Layer 5 of a small transformer language model trained on English Wikipedia (9 layers, counted from 0, width 128). Numbers have three digits each and are written without spaces.
In attention head 1, each number of a token's query is one row of weights dot the token's vector x. The head spreads its attention over the tokens so far by the softmax of query dot key.

Query weights of the head. A number n stands for (n - 500) times 0.0011.
q0: 605462608430490566785479484584546458566280388533783522594485490297343415391710438526671398538599597265458514545766436404474388611507556558575504460520500429582488511440355213377429596746623402538507521462599384590359407402449733463493437447558557363581472416553656749589277301638493189486475348454533534686400511459622518456620567272665747591278515546475594626261522331370636415446679
q1: 515621489610497410507480654408484397452453472376386367155570428368449223591335722479518517489204500648430677350596453526426474528402393677455500555640346458448488680460622402522428543576346276573504647740655515556331583483490612471442513527570324427599572644651439635456440466450565565310606531531409655568721399670597598510419468510436827612314529102456497627461500405511569454582500
q2: 631448342439569497431540447482659496500668754472673453776291706401442552458482444369569500402697418407470480396479675404447485348493757424449423662576396354668607357565409413407644470423446493485472476352468760330579489300530619218490532517507672323422586433305682614568430708425466534558558239339402428500382384460461283425361496407476526674586686541389520406690437440457669458490651
q3: 797537504525397705358497564645487507352361358302606539540406556569372684577566591679678618496624530500430588307736605390308485366580528657469528492500550713333413446605334661482565317621603510591302429513346485503615493517438650369377589517320359555419599657292489424554503473336639462456435429435298453439500601716555375441264528589503401345531553684433603527550580412443418331654731
q4: 740608570549591344300555412686481575678594519461593444645320673494472554425586400383550725695650551381399493549628585554469449566442333407373237519467494572346403599617391449514393379544577401471583553555543590542506353531449241465533403424520342588445457621590347345433678583682607323592520645617459518545698532310655507344375427701563432454487392619349445716615544349542648678416589
q5: 556400567313512428634594589391506476277564608530503584551661421323539667411355404703490577422538538187597465531333585507546531607553577599300576469625364545342507407711490450507407454533375664582520442586509406416671676631345408657474491471461461653553683500521319513330484446503413448580330347432605443530440554544527322589500601291437571493432574580718560636487592825473287555377464
q6: 374585449528433426562653574505673549441586592422428567497621436788614464556555481384659419497688397428530733438446649562544418469662586591759534456365450439476507548432546171388451447429685348529551467459463335651491404432520602440595423491355549429509369720330544709530416424580691311392430455585484398408456449494416603471539554573454673497515497536485595566650525481580417422436291
q7: 689527527816540563335574560399557589473579383500581640446592576517595605496275563563434722649450685527637410426575512702589316616407530556529293346768507553511433662584419293535384372192564518566489532608447320549535454367347710282340605334603515361489363786446500752572404331583460471307482496619474766432557527557476515669436511406465692546748636321365472418583563440375700372457571
q8: 398622552521479642561529588546463632504403237605604493624565355375559439486672640376589358461656576471581493321535451554480388531275420372270568508445497601523616596479307643579380500669211463393593394510672630270580724497574537715346531195524393476562567412700503507454568367402510487549702563297422462483469454437585510656375687570548410313634507518438497529367625390427473246590469
q9: 480340416670729489378415536437561609650496382432660599342600526799582433526453425650360597465624619685677413635745419433507571594705686165398385553625450386690576768646463548319639503367431634663602464479355583408567213679574396462478333634552504337564493585461511378485399478565289474500435720464474531314371261465531422625424375329341412400606504614668638414508433313519390583456608
q10: 561613657372609540466275529513382596281520552487656508647511708334356480531645512299376407591480533690675366489411417516519500969412629529271561512529517516568335597635454434492327403584574603344341507622465622525504449741363504543297542709694319591396511471681418383694630478449388297533332300451481826602360441638699431807385605590560623512334442464441361636484393458613440322549600
q11: 460448481525398612341509553687323736457386637553545484349580360357426451519419612447510464478658569477509557391387645552618546516407336552445596762523356558160489458506442573471500464577513444607519539491363471347632652553285432607394432370315488396503367618425516687464636584443554521476428443515522475525497446411517602532294617433584526587549538330390462435468506696475357413527500
q12: 522511587497710477527645482509460685457556430360753668422327306590531500354557579359536275521422569374752560513666666525517482566500632462407517425522488433403767606454561518273737555493497561475330234334312507519519448456615551385490699327703453486493384451579639412467599560346547340444566408460599409608635511405326503408372410590571522528409431597713552392713551394375570414690397
q13: 468448632470329509647544375320362358584598249477514395521273715528691514335594327387765513479517570297553532434339706493368528674420318574561659547461625654380579349432461468476555485418412477331510474385533525679528517388525358615623509632549337510523300522583426418503447416432500474350626590513358605713412514670466517423618449688367463620591466458287358519405454510500552580487517
q14: 403404656574408592584517379536448650474342228407420447374561511529597522494691362463452276472418568641413556604611421538616593438637667486610570502382585492548524385491476726455372552455724615576519494377481313618334506576426461636473325497440557449439355605296577557666518470674366399391565665565457444416450509453675600409606419324497454594548444519450355491460273567494422457539473
q15: 585564604621523418625609430647480436458489639623583489455439352551510550648708598464466573511813450271476472404336279485569172522645610470408431599711341405574529644309747461447504450668445453632463736398428538445323367558402442537603177268536624625496475531625654307433514366500588429636574486532410444301559493667416493507716449380431527407553735599392655493518658373552248544373355
q16: 504514342357454464286633396398463633624700523535241197382565479568456500548406624399572527404697551456575457552556568764455475448552413503423387500560531660352636593568544430507258375640440445435688359661525500409549440548636346486621547533370547285694601418608528347620627567521510460410637453503270786493433362415615476567523521735428358568605301406536307530324493455651372670500452
q17: 532909603463476454337465579619387360393444590531401753642609443417428461506308332485443429497411422506457681422503563596448378411430522446735436631460443640443448432462557244413473505418572537354358527466429361445411463543431573593401620441558602557399405407324432572544534420506658491400467394381527506600481453544435564545641382488535603402470453577608451509728455666419566372673436
q18: 394500687484459368623500467450348542415478405521513573596534511515591611491455394394594485609565510477562497420487612686336274578556465366376580629436425668451612560708638307585421514414405565510528512355500235491485544611477389528448333434660369417434455583474639316500649503405455451341509563445488548475096494532486701587665497536289517490518513487571574411567451606456354318464460
q19: 394649456565538470468477523278519400500410713311626471592352601430267246578355475511363435753622613324507528530335680418656549550418659440573284642527456512389621476511570450444275566549435458456417510337513616524400442373640489540417396328567632174597510426404450465455255562453445549336341445517426682692597460515533472741681529375460580727605406347374632398478539650529726645358521
q20: 296573500443827798510487468475632535454186500429514673551503494519485469685528570543466455575538511633528603456450637503616524540404554311510338601389461635655474413394556557601561289503365520296668513488485661522400510582584282638506452494470438513570616415344487484568235555439348503388432666523474300449682381422329507592471295597540413462604473337468544383446470500679516595413397
q21: 571576562450531484517601575488466342426533526424567559581612469500534515477461616474669256614642429476778354503415380479488573377416612459361367405368568473594398497488434659521557310635432555328327641389476436709462500601473665538440447477595665580637605522597485609520448413568579523646407410574494313553668635643505514559567562429601508419671456415492547500399486567470491406438384
q22: 527590284689235480316564392509545399511672528650493397533489411578457511504298572388582420704329667319449354415370463489536421388593616701500586447477519515504691375482450635432244599362445432392558430470603530510483570400524457482504739361482704532478608613474511277472547375306570630694705379500464621412504637614444561730521562427350345359686449568397517158621514766383405533475715
q23: 376850521524549366616646489491512640587763379594309634781442497526491504603504459652683520429400303384526604507236450623493413486180640413534287443459423512493379687479384570337658463466493318643476286436450384344545549473603558587359613396507507537611497402522357514644448440831477483600493510550431690703374376465586363359646315470575555496500465511549562500532387410570453593557352
q24: 285451435500527618573630464386573753557394595439458490451543363497356351617644777652304435392598571468583621551704824546520433432466377481477534355362521625339660497510463330486477487660500440616442300468464582433519634369491557493589626686403483304486579346546702414454490441325579477263464484461466731466609632337397601475666503533585601403507387514700602432287463537534665478635503
q25: 305308531452548433664558405388592306421697588592518448447476533436682582270482351660472602682479288200539339693438696649558546551456404373553503473533524477454558602388456566557666466316462429518315553567704693349427528510535470421361553411601430523456427536394414460444544730497474546791543507758611472617421524535322453418275779507556535591307541450503497526490624452610527601576412
q26: 556576351369406437529531429486575780560547849466396534435566391488491517411486503280459327712576426545443481585403744472709399487589624640487553479507479368519496372692484500392228505520666467559705304385575336563612720566422454557471548529418533569493439525517443408626656642629568267545397388468530307537520637275702612648395500500437540442555537500468528696493421597615604423315527
q27: 570631528314472434414451377412428475460684516492612617597472512627563354628456573336518510307377445507513867431419522358445361524434588623453441541504398500476449406353813377346571404514450552457286534620319723415542617493464445535724497803768551517402463526565567408476677399411544422423463309517552649539447557586365379494604303456325585375554447635686599427723380437567333629673469
q28: 413391283360570415725422536525645364729762597373399614415463645560561633667453399680291388350481231531352580489647376492597441575493341207540563480524507544299555717427478348712496566474603418547281634430245390440640347489406648277515446438574288511440496649590697298326452580622703438194551579456407523451451492627583545729665674602558679461537485582604585543553441549405431528526541
q29: 294553350486533726295477379569460578414542673600546483405365509458562676575664398466263530486521514428468391500476496632602461380459196267493456537592530408507427467293510526644683537682597588560445520567215529410481441246548480441560540404544507729349225425486611614467585493375454427549619372600632531625593619521437537323467424420766327500704669418588416490594405555424550437653449
q30: 413668486389518669537594647459556425337542659302411560489401503757403486602618407510422454754443344648357434487621702633387641334606635532463582610478494523480341460609507577475420545365521388511327247561559496477313482442686463667336447404425446470662573438343205517560445493584593540487427517550619504361576451820326452468213677550411400574372476540579578477448632476751477468366356
q31: 365465331739510525467422556446378578599416284598762554736355344535421228631700590579512522593519460555479653532557527472665646659650591553394578400751376494214330431512578524405650422671473216703348394475436619631532604440314440607467473573396482363621438625641428537314672551718270636594420558562657469553504570612365661395319553427500415395537561366435970403469504432523489476445440

Each question shows a short text with each token's key, already scaled and adjusted for position as the last token sees it. A number n stands for (n - 500) times 0.0023.

Then comes the last token's vector x. A number n stands for (n - 500) times 0.018.

0 " the": 574607710437252379363334553489353891508486634627400726703731432259588476394458333464547781575290
1 " performance": 439450746531330537498508462537396676383408502657388559570587560540613344345633499468507648498366
2 " has": 584308698529326573592448475363534625518499539528360646594591543499518408428596653519485618534388
3 " over": 570536717596531369538574498349497706454513546466578650564701605406530438513500576470414685479346
4 " 2": 659466709601624403596600503463449790515453505547460544447554682511190348541530617417394714413322
5 ".": 550629600565513361739686392510301620488502414695577503539567488482439292584363496564577533287272
6 "6": 690574480575584367695550532186320635500763409533583514451398518547405348659473502579453562174302
7 " million": 636574520521378339740477376370439583453609592493449601565449511456416291537388541699484645405348
8 " views": 574467564637242500720491381246508650405478614541294702577377555526449294487405671665383638537394
x: 544584523379409500504496426519508516429444530562537487529598536435498501501523586516461428553488486452488490375460559442492500460555485486567481842467460414494493476484517454467526647573560511548443505469461487547476610456533494543482449449465461492468446437491457518622503522495484483470466436462460537502534520544435495484497577443576486400479607501497472524534475497515531421577487
Which two tokens does the last token look at most, in order? 8 " views", 0 " the"

0 "a": 565613708430242370368339561485352887503488623623403725695719424260593480400454330464564782575292
1 ",": 463602595310217490435499430441322649375533538492396624583638478366575430435564412459606658477342
2 " and": 488531488288404478477480589351394645371629576578441710675573636425526464370574467510494643462423
3 " Pap": 528467616339479425456402534511409655355586543473418553634622533448470412390572429386466567399297
4 "ich": 678348606347238553445596499578574364565447492615227451573368433545566369370465520466487588224357
5 "ul": 530624407159164566382510531469519457433470532468322498635327483512519456430624486505433548299383
6 "o": 296505550190229608344462441459541340498400408387382568463394517532542549377736534658434650392298
7 ".": 422544592258253610453452431419406700525419433426424625554581412415611436435602555540476688436347
8 "\n\n": 561567610397301486490366575383366817510501522581455682640645435385536470451508394541639744461302
x: 435456492445473530523563446546485468494506539482512490524522381417498502516492571544479486406535502532519524364454514521556494498498464528411493908466478616474475523465488433525496621480418515476503434531439463479505569461456523404507523416545501490503499455490482511507530475501524451471457438545501508518504557551521516546552567535557495455521450489497513546484475512493497499468471
To which token does the last token give the most attention? 8 "\n\n"

0 ".": 572608710425237378370334552483351900507482624630405726690721414256596470405445334463555790563283
1 "\n\n": 613554610458323451507373597386333801482521572619439664628636430391551422454476383516654721461278
2 "=": 585574595534352405462407587425380797536448566589395648580664540438552514450371345483552688459296
3 "=": 537480672488327468554506529454375754510437562663358596591646609527627436374426474494501687434275
4 "G": 536480593611404622647449583410351748389532481711471561506649610588529490423451493403650615487381
5 "ame": 655611531608251481631571679303286540280525594626525428460443552574619467605371505376628418269377
6 " contributions": 696564821476158491579433506458405562456499543397299578497585537461387459520519528474631552470390
7 "=": 656523663476154520726463510363489618567466565466342591529624637550396548610404567586597613480243
8 "=": 578481685456215602709543542375392696538431530610308594589606615563557511468482608530535649451284
x: 504463569388488551463592455486533501501493434429471564539512378483512515555514594604526487463496476535514515365466502420529537455507463509524439851430454544482521474470518459497524601545500449550540420469452433461460566405513601444389485506507436520524445490483485452560432479504556492530499446465476496531504475540550458541506567496553570484548533457549541482541501502435415460587440
Which token does the last token look at most, and with what share of its attention? 7 "=", with about 40%

0 "d": 566612708430240366370335559486355887501486630631400727692725432260593477404451328465560782570288
1 " route": 579641576389234480502439428466397654392485616518342674557593549383476413428533418542553669494335
2 " when": 578559551443315492454423529377469747401502636571412656624618547417540356377493435488471708474330
3 " she": 575497489445348449418396595408565709326545507563501622561492569460576300364463448440480745478397
4 " as": 526527520391429392390452428365431560360540651436550632525625503447645404432464441498489666374314
5 "ce": 473401601442566404405494607420577506406588442472495656535587673556583340305500499390490699455151
6 "nd": 670428670243402439454425423425449378561607614247362580464609544467493445424508557434376628434237
7 "ed": 654515579320297347420442445441518483507499552481258616444645578503467356408460445552365654475438
8 " La": 485529645391443378369342389527458549368446491534416603509669700413412381348567432547510531530289
x: 480483459518505468493468436512465447561531449562511534427496547456455617589401517549470554454522484438494406396442432437420510439467356480474425769489485533538578588496483465482547738520453539569440440578525562453459414485523494451513478442484558431486520449467418507520537565527544567465514499495523508520486487512486499488494455469459469504534481547582500601536437569497504575549471
Which token does the last token look at most, and with what share of its attention? 0 "d", with about 100%

0 " the": 574607710437252379363334553489353891508486634627400726703731432259588476394458333464547781575290
1 " competition": 475498723559339544523500447503413663396423537646361589588599533506587350325603471457497622517357
2 " bo": 682466691599241508576493396375458730517523575481320695647658541433473416482445547602413580506428
3 "ul": 678507791603481310665728291329334387565487410532390611379449342590544544550462475681537703260331
4 "der": 489500717391344446542353386363433394589515527457380599382400437508617477398658475660408673435246
5 "ing": 582509527393161551537427505356495622559395616417281591499520566520478369471656608444403689561394
6 " and": 503511671417351503554495396364430646444404528456315650455624688518387311410641625426459692584438
7 " the": 512572564428480477452392463430411692403539581433476614651665608430458389389572498427467587530401
8 " competition": 441474671591432538554529415488403621338445559631384542602580555565599317294621523373452501543402
x: 521460531488493453534508509538468567493457407487556511532486495482505561481510479490529418502537497502518446395497543451438529574564569518403509855452457453451507426504502440432490666538512493481451515423439428583477539517518542458335453493427526431539462472489472534598512581473531504464509413492499486514472517544438516439464501500552486580501558486528489466502450575498511550552514
To which token does the last token give the most attention? 2 " bo"

0 "the": 572612711432245371366339556480346887510487630627400727694728431264593481399452331461554787569292
1 " Four": 507565761455315505390467409471270710416431473460359623545641485380613422362614435466483640462376
2 " Ac": 486499744509331446459495342640324629342326578445494552524607522345518389566453431558583563393349
3 "es": 471404694370437404554677554633269334634244322672601445429401512549523590712502481577659685087427
4 ")": 665616755317313547390534511491441598489396444432479578467656394416529462510593506497580631348331
5 ",": 432497619349302602465426436392402648447569483417541696648678491391583469515541539567601582474290
6 " 96": 463509423312440504488425658487476687365678488565532625684567666499476457359476474570404529436340
7 " p": 452541374464391359611468415631373538400629683585586605627434615408396331563246480730550507365352
8 "p": 635455375455602321785596463261195253441702485726655586560368488588613540619382504657602503255245
x: 564522536447450491529526419494519472510532459615509462532397491500529447535466526496580412488497499423331537415596460472571507476482552551525502716455414511542571500401531456498407751513507435527493535519522511437389538429546518426537424421594532468454540468525575496538433466548578473390529506501473456459485505563548533452552492477442495490461515593528469488478556504478539522460450
Which token does the last token look at most, and with what share of its attention? 8 "p", with about 60%

0 " (": 567603712440252380364337563494354899501486639629406729702733433251587487402442322462559779585297
1 "3": 490594556484661388539674539460329725428606466674517584536700688447476471413534360411504575384429
2 ")": 525658567498434288607672373587307563444614540539504535507605600440467344531432345596615634389479
3 " 1931": 437480549452456433552403405369390699354689619432539732686548584379596413441450545661475567489201
4 ",": 455366446470316559623492353498527577525545630621366703684440600549469311481353599734613629363314
5 " 1933": 488400448374470482559492553433499697380612648634451689756403678544530394364409582642378638361320
6 ",": 458332412461345577659551364514575581546530647646307704688389597600468332396385649700575629374353
7 " 1937": 472370457365504511576524521410454695400609664640460698704399650594513441323408618631315640331307
8 "\n ": 476351449539417577568480493457607676553576642605393690730395528553532354380341593704444609470351
x: 526483598427444531450507484540479527444488425477473515500495443511492548547486511384529473526524532575433472362551509458526518606533474519462508882487444573461516456478446537527497552502530539518450423531446481500471546513505514453405555418556538453455510485582552390493560474493424459441452461449402470581515561544499503496534521581506467457589504503484534509503478525495459457515518
Which two tokens does the last token look at most, in order? 8 "\n ", 0 " ("

0 " Rock": 565606716440238368367342557493349893504482632621402723693724429262598480408447332465560790560287
1 "s": 534554687388152500427567438519348569447332589382389628506513421387640411491490530456495604345342
2 " Am": 637611640375345568388469414431405650278397554341288672523734407378489483422608509481529524412357
3 "phi": 553287806435516518476538475394491381486447512463402683505588463533593501384539455557525560294152
4 "the": 620435602460311613478643617451470538804397502297353581514408475511453509572707503453479623337308
5 "at": 456473749424286582444616408393443569700406512247291594458471497510520508455742531515409664381336
6 "re": 494603747387213572486563307391505535574377393428192685472656539515516430406711514660461595480499
7 ".": 477525678308266610471416415383407704542408394461377657512642444439574446449607570594493673442397
8 "\n\n": 564574615440339510483369592364381817479525492547460674625653451385507446466542388556644714445289
x: 439452473425453529522563436559476475495517531486522485522503397431495511516495566531481507400527504520509537361462532520554499506490465539407485899471458618463487527459491431551504622482415534489505434532453471472494584451451512414502530403521487479487492466476495515504511484508519453464446430545498513506511561551530502549551575536575494475516463497489517553478480490505497507470491
To which token does the last token give the most attention? 8 "\n\n"

0 ",": 569604709423235379368334557491353900503489632639409726699726425251590481405446334466557787573292
1 " 1937": 523531551312407494510490533459412762389603633639479680704549596459497463374479474584394637403317
2 ",": 479334463456340576650513426439521639566586588669388686705434578564510335488427618701552650334334
3 " 1938": 506401473360468520568484563401493729408631612671501672723405651550517436365418584642342623342310
4 "\n ": 462375444548375572566473498473599718590578637581408678732382530513508356439353569721474635476373
5 " -": 450375521682564500455533619396536662546640439499491602624557642604575324573370589644540495331435
6 " Sp": 512380665671590454390496553495386567236602461544511560534613630482498394443499318449592600421262
7 "ing": 762371624600451432508652603302390177412462450610408464324442372660758539606398503581574437145348
8 "old": 633454712446344438322505408569469394381374467372260398221599538511543366446486569390445555358357
x: 485505559493541563429389516549485431549422460476480444514462457438403498446495546512463456453376519590483482483536528406458545526500473518523438776536445473550544382477513523477570708505547546566506538557475577431490569498609501516445498530460622487457521404547505540532446552458453557555540419425552471423514469531475485433492502462554489470471483433554434549473411500498455526547540
Which two tokens does the last token look at most, in order? 0 ",", 8 "old"

0 "on": 563609713429240371367340557487354889507482624626400728694723429267594481406450332469561788565285
1 ".": 561549676289200573436447471463373726497421493504316638581637410387563373404565479461542689419292
2 "\n\n": 559572601414298508475359589386361819478507528578449660633639446386512442460522369532655727457281
3 "=": 571605582495323423449409583435373809515442555598379673612677530408557508429389313485573698480296
4 "=": 528497665469312485548515533455365757503436550668349611609653598516639435363441460499515687443276
5 " Rank": 477513738607415543584436628440364748369522448671429565609591590536531466458479546507626618437344
6 "ings": 605492871615310413662458634410351468431483394603574542432592650556544556660391547585642511403375
7 " =": 694692722536242494670462545377435686466506517377358545437706592511447467581451580511552553472422
8 "=": 575581688506195531681494527392346674501502540570329657570690625499612536424421493582497557562306
x: 490483544402456551428562469504557492509496417412488577513532418503530507565513561582509482475475474516514544382462510415518517436519457515548447886438446542509522460474487455488515607525464454532532423465440454462483588408511604453431482482481447503527463483475468458560432455513572488529510462493484523497516480543538464535513549481549563479546549467544537479505496503486423460585447
Which token does the last token look at most, and with what share of its attention? 8 "=", with about 40%